Layer 2 of a small transformer language model trained on English Wikipedia (14 layers, counted from 0, width 96).
A neuron's activation on a vector x is ReLU(weights . x), where the dot is the dot product.

Input weights of the MLP neurons that the questions are about. A number n stands for (n - 128) times 0.0022.
n178: 186, 99, 130, 122, 177, 142, 52, 90, 208, 100, 163, 159, 144, 136, 132, 109, 103, 100, 162, 166, 134, 106, 99, 135, 72, 110, 154, 171, 159, 189, 96, 148, 177, 74, 218, 76, 88, 91, 94, 193, 165, 65, 135, 78, 91, 150, 118, 155, 145, 110, 130, 95, 135, 126, 193, 119, 87, 116, 41, 108, 164, 112, 100, 150, 148, 105, 134, 173, 80, 94, 153, 141, 146, 135, 113, 170, 149, 109, 125, 168, 132, 106, 128, 142, 100, 120, 167, 75, 149, 57, 156, 57, 123, 103, 198, 63
n218: 137, 61, 108, 156, 146, 119, 141, 72, 106, 95, 170, 108, 95, 134, 135, 151, 114, 139, 131, 152, 159, 128, 104, 182, 180, 137, 141, 113, 124, 115, 115, 119, 154, 114, 152, 103, 112, 77, 175, 175, 158, 101, 149, 105, 120, 194, 158, 100, 109, 153, 108, 95, 116, 124, 116, 149, 188, 112, 106, 123, 104, 98, 109, 111, 127, 135, 161, 203, 88, 76, 150, 199, 192, 85, 77, 148, 96, 106, 103, 164, 117, 80, 146, 106, 150, 129, 167, 172, 164, 141, 203, 156, 105, 100, 130, 107
n225: 60, 105, 180, 88, 148, 98, 171, 133, 111, 121, 157, 68, 124, 137, 187, 102, 150, 128, 177, 192, 165, 118, 151, 81, 173, 118, 85, 149, 94, 95, 133, 144, 182, 161, 70, 135, 171, 166, 159, 129, 89, 115, 180, 159, 161, 151, 112, 66, 142, 139, 78, 98, 161, 121, 91, 148, 188, 115, 129, 122, 142, 73, 161, 149, 168, 183, 143, 128, 87, 112, 143, 159, 147, 101, 48, 121, 151, 129, 149, 107, 125, 131, 175, 141, 164, 48, 105, 117, 158, 122, 125, 122, 187, 143, 117, 122
n321: 184, 186, 197, 113, 118, 96, 137, 135, 134, 107, 134, 138, 127, 92, 89, 167, 194, 148, 138, 129, 97, 182, 150, 126, 119, 141, 141, 99, 98, 122, 158, 121, 149, 127, 89, 127, 96, 113, 118, 166, 75, 164, 133, 190, 166, 152, 53, 110, 85, 109, 95, 142, 78, 145, 161, 194, 169, 100, 85, 116, 170, 97, 176, 142, 127, 168, 174, 119, 192, 127, 98, 139, 123, 95, 144, 143, 130, 106, 152, 138, 129, 109, 196, 110, 97, 88, 148, 116, 164, 143, 133, 100, 166, 156, 197, 134
n331: 185, 164, 193, 180, 140, 137, 186, 98, 114, 142, 137, 141, 53, 190, 111, 114, 123, 155, 141, 116, 129, 191, 128, 158, 175, 82, 155, 97, 39, 142, 80, 107, 127, 141, 136, 155, 153, 101, 78, 137, 138, 97, 90, 91, 126, 97, 196, 127, 118, 175, 154, 76, 43, 137, 135, 145, 85, 129, 113, 126, 145, 139, 177, 114, 159, 143, 113, 113, 143, 131, 71, 172, 161, 176, 120, 103, 146, 136, 77, 218, 130, 64, 113, 34, 128, 138, 160, 103, 65, 73, 128, 113, 72, 181, 125, 118
n380: 121, 162, 184, 94, 185, 141, 143, 95, 154, 142, 104, 139, 164, 102, 114, 146, 126, 155, 96, 108, 129, 121, 159, 94, 112, 91, 151, 137, 73, 134, 53, 185, 127, 135, 141, 124, 121, 81, 189, 114, 157, 103, 93, 198, 152, 168, 111, 167, 185, 86, 42, 142, 183, 135, 106, 103, 165, 127, 146, 149, 74, 134, 112, 95, 105, 186, 143, 120, 77, 99, 175, 169, 154, 132, 127, 113, 127, 146, 120, 152, 119, 103, 134, 114, 96, 86, 130, 99, 101, 125, 126, 90, 186, 63, 82, 173
n393: 182, 181, 140, 108, 123, 87, 128, 179, 120, 171, 77, 161, 150, 158, 104, 100, 69, 137, 155, 140, 136, 97, 79, 155, 162, 120, 72, 163, 100, 100, 163, 190, 151, 113, 137, 203, 89, 90, 214, 124, 130, 137, 92, 94, 137, 140, 99, 151, 147, 63, 39, 129, 82, 143, 173, 116, 152, 191, 129, 121, 102, 85, 145, 98, 249, 123, 46, 129, 99, 94, 99, 102, 85, 110, 159, 170, 123, 102, 134, 91, 116, 166, 173, 128, 114, 146, 126, 164, 125, 130, 147, 137, 158, 136, 86, 125
n397: 173, 14, 158, 127, 109, 137, 99, 132, 118, 126, 157, 129, 153, 133, 102, 173, 119, 94, 101, 127, 117, 118, 165, 93, 131, 175, 103, 105, 94, 160, 185, 133, 167, 150, 135, 183, 108, 124, 118, 110, 116, 180, 104, 110, 124, 122, 84, 134, 177, 101, 153, 123, 173, 94, 179, 124, 125, 159, 142, 98, 138, 118, 132, 160, 94, 142, 140, 74, 77, 115, 73, 155, 158, 212, 155, 121, 97, 126, 173, 233, 115, 175, 160, 70, 113, 95, 127, 73, 121, 144, 129, 161, 62, 134, 97, 177
n504: 78, 135, 116, 176, 123, 109, 143, 138, 102, 140, 62, 130, 104, 127, 96, 131, 141, 154, 113, 106, 100, 182, 60, 156, 170, 117, 153, 123, 146, 108, 113, 123, 127, 182, 111, 100, 132, 104, 151, 126, 148, 106, 142, 165, 110, 180, 92, 142, 123, 150, 94, 127, 168, 141, 173, 163, 145, 111, 115, 130, 70, 119, 117, 144, 151, 87, 129, 160, 84, 102, 165, 115, 121, 155, 138, 151, 126, 162, 103, 154, 117, 147, 122, 126, 191, 122, 114, 127, 154, 94, 140, 97, 104, 158, 74, 92
n505: 161, 111, 151, 142, 138, 115, 48, 127, 101, 117, 142, 102, 204, 126, 127, 103, 52, 84, 141, 167, 125, 99, 104, 167, 142, 97, 82, 157, 126, 143, 141, 169, 171, 142, 98, 152, 95, 89, 183, 187, 146, 158, 165, 115, 95, 141, 106, 132, 136, 148, 98, 164, 152, 123, 211, 126, 206, 85, 155, 141, 105, 135, 90, 113, 117, 164, 175, 85, 106, 106, 160, 106, 168, 135, 104, 77, 124, 154, 138, 112, 124, 102, 61, 100, 129, 122, 164, 154, 195, 67, 154, 57, 78, 90, 137, 125
n514: 114, 107, 159, 109, 95, 106, 70, 106, 117, 103, 144, 83, 139, 231, 124, 99, 86, 124, 116, 76, 140, 126, 159, 115, 118, 172, 99, 148, 75, 143, 107, 115, 147, 132, 123, 145, 117, 159, 60, 88, 52, 141, 126, 81, 100, 116, 120, 146, 130, 163, 132, 171, 185, 97, 156, 102, 129, 113, 112, 119, 153, 79, 113, 176, 81, 148, 94, 174, 139, 153, 103, 160, 138, 119, 99, 175, 114, 176, 132, 115, 130, 155, 119, 135, 157, 143, 122, 128, 91, 186, 145, 157, 107, 153, 100, 152
n529: 161, 158, 110, 149, 117, 160, 110, 151, 151, 163, 140, 138, 144, 168, 139, 132, 117, 151, 121, 139, 165, 198, 112, 76, 151, 111, 77, 96, 96, 100, 117, 134, 91, 140, 139, 183, 143, 195, 177, 98, 112, 56, 118, 176, 102, 127, 138, 108, 118, 138, 128, 156, 121, 116, 97, 56, 99, 73, 164, 135, 56, 167, 72, 103, 188, 76, 185, 137, 103, 120, 131, 145, 75, 98, 97, 87, 129, 116, 150, 99, 100, 180, 55, 142, 127, 172, 169, 173, 146, 118, 150, 118, 108, 133, 148, 188
n549: 129, 84, 137, 115, 176, 62, 75, 132, 55, 99, 212, 96, 104, 147, 112, 50, 140, 137, 102, 170, 135, 107, 117, 70, 83, 214, 162, 166, 127, 99, 145, 121, 118, 147, 83, 116, 100, 130, 160, 136, 148, 66, 132, 123, 148, 116, 122, 128, 138, 100, 59, 149, 101, 91, 183, 117, 127, 115, 86, 49, 144, 178, 141, 104, 135, 97, 79, 114, 180, 110, 101, 90, 190, 141, 146, 70, 29, 146, 143, 81, 57, 171, 39, 81, 138, 146, 204, 146, 68, 132, 45, 152, 88, 126, 100, 79
n556: 108, 72, 141, 101, 158, 180, 124, 143, 115, 137, 179, 103, 122, 133, 124, 116, 105, 159, 130, 192, 135, 135, 157, 202, 87, 125, 157, 153, 102, 210, 90, 144, 69, 124, 131, 105, 126, 159, 133, 152, 119, 83, 147, 141, 103, 144, 138, 132, 151, 156, 58, 163, 129, 131, 125, 124, 118, 108, 137, 121, 94, 125, 150, 122, 142, 147, 154, 92, 48, 100, 131, 64, 172, 137, 87, 110, 148, 105, 112, 170, 156, 109, 210, 132, 110, 93, 171, 83, 135, 144, 110, 164, 132, 125, 93, 60
n562: 103, 125, 180, 93, 188, 66, 109, 111, 144, 99, 112, 133, 114, 146, 155, 167, 42, 104, 125, 225, 193, 104, 138, 137, 131, 78, 140, 113, 116, 108, 143, 116, 110, 108, 185, 204, 154, 103, 127, 112, 146, 107, 177, 170, 144, 69, 82, 38, 106, 135, 163, 43, 140, 129, 138, 157, 121, 135, 175, 126, 143, 84, 153, 118, 153, 114, 94, 54, 158, 179, 181, 131, 59, 133, 141, 145, 154, 188, 119, 109, 188, 130, 142, 149, 156, 102, 190, 148, 170, 167, 123, 114, 120, 163, 163, 180
n677: 108, 181, 149, 93, 158, 154, 111, 149, 81, 166, 129, 147, 119, 119, 120, 48, 146, 117, 168, 133, 118, 154, 128, 98, 127, 41, 84, 112, 92, 190, 155, 157, 45, 117, 148, 100, 84, 133, 129, 112, 129, 161, 79, 206, 228, 128, 147, 108, 174, 100, 73, 139, 84, 144, 171, 123, 114, 195, 67, 220, 106, 117, 196, 151, 159, 198, 88, 95, 155, 110, 122, 138, 150, 200, 162, 85, 61, 116, 135, 150, 135, 162, 105, 196, 94, 89, 152, 108, 101, 133, 117, 169, 144, 113, 67, 170
n714: 61, 167, 87, 153, 181, 181, 140, 117, 100, 130, 147, 60, 111, 89, 112, 145, 123, 150, 155, 68, 219, 114, 100, 119, 177, 122, 157, 140, 184, 120, 86, 128, 166, 104, 71, 133, 130, 116, 169, 146, 102, 150, 213, 107, 81, 105, 153, 111, 143, 159, 89, 100, 164, 120, 153, 171, 148, 151, 119, 177, 151, 127, 160, 116, 99, 111, 84, 158, 164, 138, 159, 164, 123, 45, 109, 124, 123, 163, 89, 78, 129, 194, 143, 140, 92, 88, 121, 144, 148, 58, 208, 160, 124, 121, 120, 102

Each question shows a token from some text and the vector x that enters the MLP there. A number n stands for (n - 128) times 0.04.

" full": 147, 170, 171, 111, 100, 125, 130, 111, 179, 139, 90, 118, 109, 153, 160, 97, 195, 99, 144, 114, 74, 118, 120, 145, 91, 171, 155, 158, 163, 169, 145, 101, 146, 138, 140, 181, 135, 127, 137, 140, 200, 147, 165, 106, 102, 144, 165, 153, 83, 129, 157, 137, 139, 94, 78, 112, 156, 125, 145, 129, 71, 116, 131, 127, 137, 66, 174, 91, 92, 129, 99, 142, 142, 94, 113, 118, 108, 128, 131, 117, 101, 65, 120, 153, 63, 147, 98, 95, 105, 126, 105, 180, 143, 129, 101, 108
Which neuron fires most, and how strongly? n556, at about 0.27

"s": 148, 158, 149, 187, 116, 150, 155, 172, 152, 117, 169, 100, 112, 108, 123, 143, 169, 126, 149, 117, 101, 111, 163, 157, 112, 107, 149, 117, 170, 132, 174, 78, 107, 70, 149, 146, 82, 133, 87, 127, 75, 116, 129, 87, 139, 138, 188, 133, 135, 126, 91, 107, 82, 105, 129, 79, 164, 105, 99, 121, 131, 127, 78, 132, 151, 81, 86, 127, 108, 128, 150, 121, 137, 109, 116, 66, 48, 152, 156, 117, 97, 153, 121, 84, 97, 127, 67, 134, 179, 166, 116, 128, 182, 146, 160, 107
The two highest activations, in order: n549, n321

" was": 131, 146, 155, 134, 150, 136, 104, 180, 156, 159, 118, 112, 121, 167, 119, 157, 144, 115, 132, 129, 157, 147, 179, 107, 83, 172, 129, 118, 154, 112, 121, 144, 174, 153, 111, 160, 117, 101, 125, 139, 133, 144, 145, 89, 187, 121, 183, 162, 52, 128, 140, 123, 81, 136, 126, 128, 98, 124, 126, 132, 87, 73, 91, 117, 142, 142, 69, 146, 160, 140, 122, 68, 89, 118, 119, 100, 82, 172, 69, 85, 83, 111, 110, 159, 81, 144, 96, 129, 130, 159, 136, 99, 159, 86, 161, 96
Which neuron fires most, and how strongly? n393, at about 1.1

" USA": 157, 137, 193, 176, 152, 126, 141, 112, 200, 176, 119, 147, 167, 135, 126, 122, 142, 115, 101, 98, 241, 135, 100, 113, 127, 164, 162, 147, 123, 133, 147, 63, 174, 163, 135, 136, 111, 69, 153, 114, 125, 113, 136, 123, 178, 152, 141, 97, 127, 72, 116, 144, 133, 123, 105, 151, 142, 150, 137, 92, 107, 150, 156, 157, 144, 76, 106, 116, 70, 142, 126, 84, 116, 118, 129, 153, 95, 168, 91, 92, 124, 94, 107, 104, 78, 120, 81, 106, 128, 163, 154, 103, 111, 156, 133, 97
Which neuron fires most, and how strongly? n393, at about 1.4

"-": 134, 170, 149, 122, 132, 131, 106, 133, 161, 92, 165, 139, 95, 147, 138, 140, 136, 193, 125, 59, 161, 122, 147, 133, 87, 136, 156, 133, 145, 69, 188, 66, 175, 146, 141, 188, 111, 154, 113, 93, 81, 200, 148, 78, 149, 143, 151, 141, 92, 80, 135, 83, 166, 106, 94, 130, 131, 133, 166, 124, 138, 127, 130, 164, 135, 142, 80, 105, 122, 157, 103, 87, 107, 125, 111, 104, 87, 117, 173, 144, 103, 100, 111, 133, 82, 141, 113, 150, 129, 106, 129, 125, 176, 133, 93, 100
Which neuron lights up most? n514

" [": 153, 119, 165, 137, 155, 96, 137, 134, 121, 161, 148, 130, 143, 116, 160, 165, 184, 107, 94, 111, 89, 121, 147, 143, 72, 99, 111, 97, 152, 132, 126, 108, 151, 144, 169, 77, 161, 150, 93, 71, 106, 110, 111, 84, 180, 123, 163, 135, 116, 139, 141, 149, 144, 75, 45, 122, 186, 149, 192, 98, 98, 145, 126, 132, 142, 111, 140, 66, 108, 115, 94, 106, 132, 110, 82, 72, 133, 129, 131, 138, 145, 106, 99, 158, 93, 135, 90, 122, 190, 145, 154, 95, 133, 96, 95, 107
Which neuron lights up most? n380

" Israel": 165, 148, 209, 198, 121, 154, 146, 150, 154, 136, 131, 126, 157, 159, 144, 157, 143, 113, 100, 86, 135, 128, 99, 118, 98, 190, 161, 180, 153, 137, 147, 89, 181, 191, 133, 117, 115, 94, 153, 107, 131, 116, 102, 119, 120, 145, 111, 62, 117, 101, 110, 160, 108, 95, 89, 157, 149, 141, 143, 148, 114, 131, 145, 143, 172, 73, 92, 129, 105, 106, 166, 96, 113, 101, 130, 147, 129, 163, 116, 117, 113, 104, 90, 67, 119, 119, 64, 83, 184, 102, 124, 81, 143, 170, 123, 125
Which three neurons fire most, strongest first? n504, n393, n321

"ies": 121, 136, 181, 136, 160, 129, 171, 158, 173, 114, 176, 102, 124, 117, 119, 117, 170, 100, 127, 101, 154, 89, 141, 147, 73, 91, 92, 100, 148, 135, 169, 70, 112, 139, 172, 173, 86, 94, 104, 145, 105, 134, 89, 115, 176, 139, 164, 92, 87, 149, 119, 152, 97, 100, 135, 104, 108, 139, 148, 137, 151, 155, 151, 124, 147, 52, 100, 136, 148, 120, 148, 128, 164, 159, 145, 154, 105, 184, 143, 95, 129, 123, 121, 107, 81, 100, 122, 69, 175, 154, 168, 123, 75, 148, 116, 94
Which neuron lights up most? n677

" pre": 112, 170, 165, 137, 147, 151, 111, 128, 145, 124, 50, 113, 178, 153, 106, 154, 168, 100, 113, 130, 91, 135, 168, 134, 92, 149, 146, 171, 166, 100, 67, 111, 147, 96, 151, 138, 138, 156, 133, 130, 111, 165, 139, 78, 147, 123, 149, 145, 102, 124, 158, 142, 137, 106, 89, 97, 158, 117, 164, 119, 149, 115, 94, 180, 97, 147, 187, 124, 109, 110, 76, 104, 138, 118, 118, 115, 134, 116, 90, 42, 67, 110, 112, 177, 85, 135, 81, 128, 156, 94, 158, 134, 125, 121, 113, 82
Which three neurons fire most, strongest first? n514, n505, n714

" ": 113, 163, 152, 116, 144, 118, 67, 81, 167, 123, 189, 74, 151, 87, 122, 140, 156, 127, 117, 111, 126, 123, 136, 103, 81, 116, 119, 123, 156, 106, 148, 105, 193, 78, 173, 132, 99, 125, 126, 95, 119, 166, 146, 121, 141, 109, 169, 126, 112, 74, 142, 131, 119, 119, 40, 117, 128, 102, 158, 127, 124, 120, 120, 146, 162, 140, 96, 123, 55, 157, 95, 82, 132, 83, 104, 106, 108, 127, 89, 121, 64, 95, 141, 126, 95, 164, 96, 150, 138, 118, 118, 105, 133, 134, 131, 112
The two highest activations, in order: n178, n225

" Ha": 128, 132, 158, 188, 118, 158, 112, 179, 158, 96, 128, 98, 169, 122, 143, 157, 115, 129, 78, 117, 88, 99, 138, 143, 98, 174, 161, 195, 127, 140, 104, 103, 177, 130, 136, 109, 141, 158, 180, 122, 134, 154, 130, 109, 155, 134, 192, 134, 136, 122, 112, 135, 147, 84, 84, 181, 103, 118, 184, 112, 133, 154, 125, 122, 114, 138, 171, 139, 88, 127, 112, 81, 108, 95, 131, 131, 147, 161, 113, 109, 107, 130, 111, 174, 144, 73, 46, 111, 164, 103, 147, 109, 191, 180, 139, 81
Which neuron lights up most? n225

" |": 117, 141, 189, 166, 142, 74, 100, 95, 159, 119, 129, 137, 129, 68, 99, 167, 132, 136, 99, 115, 146, 108, 114, 116, 130, 135, 154, 119, 132, 128, 168, 112, 150, 161, 170, 138, 140, 101, 90, 143, 114, 165, 116, 131, 134, 116, 197, 157, 100, 140, 165, 118, 103, 131, 99, 109, 104, 138, 153, 122, 121, 120, 82, 88, 186, 92, 87, 91, 70, 130, 112, 69, 134, 109, 113, 81, 109, 93, 110, 114, 100, 148, 73, 142, 84, 147, 75, 176, 93, 152, 122, 141, 128, 116, 154, 146
Which neuron lights up most? n529

"foot": 155, 155, 131, 136, 122, 167, 92, 174, 142, 90, 138, 138, 101, 82, 164, 121, 155, 156, 128, 110, 173, 114, 128, 143, 114, 116, 104, 111, 142, 96, 162, 98, 156, 108, 112, 142, 138, 94, 107, 154, 128, 161, 182, 111, 146, 94, 202, 90, 75, 138, 153, 42, 127, 132, 76, 164, 133, 143, 92, 126, 92, 90, 118, 119, 137, 90, 130, 116, 143, 121, 132, 118, 160, 131, 122, 182, 114, 184, 101, 78, 104, 116, 108, 161, 74, 100, 166, 88, 156, 179, 82, 106, 141, 118, 142, 153
Which neuron lights up most? n562

"\n": 126, 141, 158, 136, 168, 136, 105, 113, 160, 132, 144, 102, 161, 114, 124, 122, 156, 163, 68, 120, 97, 115, 176, 186, 116, 141, 167, 134, 138, 101, 156, 72, 168, 131, 181, 153, 109, 128, 95, 99, 109, 108, 100, 124, 79, 116, 190, 128, 79, 78, 162, 147, 107, 116, 92, 119, 140, 118, 136, 125, 107, 127, 123, 100, 134, 126, 122, 91, 104, 94, 123, 82, 124, 177, 142, 123, 123, 118, 96, 121, 87, 56, 112, 159, 172, 127, 93, 142, 113, 156, 68, 118, 161, 132, 156, 131
Which neuron fires most, and how strongly? n331, at about 0.4

" the": 122, 211, 163, 202, 158, 142, 109, 130, 146, 106, 132, 113, 154, 95, 151, 161, 143, 109, 147, 67, 88, 139, 174, 113, 95, 155, 157, 150, 145, 188, 153, 102, 183, 136, 138, 122, 105, 111, 130, 146, 119, 163, 160, 112, 130, 150, 183, 131, 108, 104, 164, 121, 131, 141, 106, 93, 125, 102, 161, 115, 108, 169, 121, 129, 169, 123, 115, 138, 47, 97, 72, 91, 105, 80, 153, 111, 131, 150, 126, 119, 69, 107, 98, 92, 117, 151, 132, 148, 147, 138, 107, 163, 141, 132, 154, 96
Which three neurons fire most, strongest first? n178, n529, n505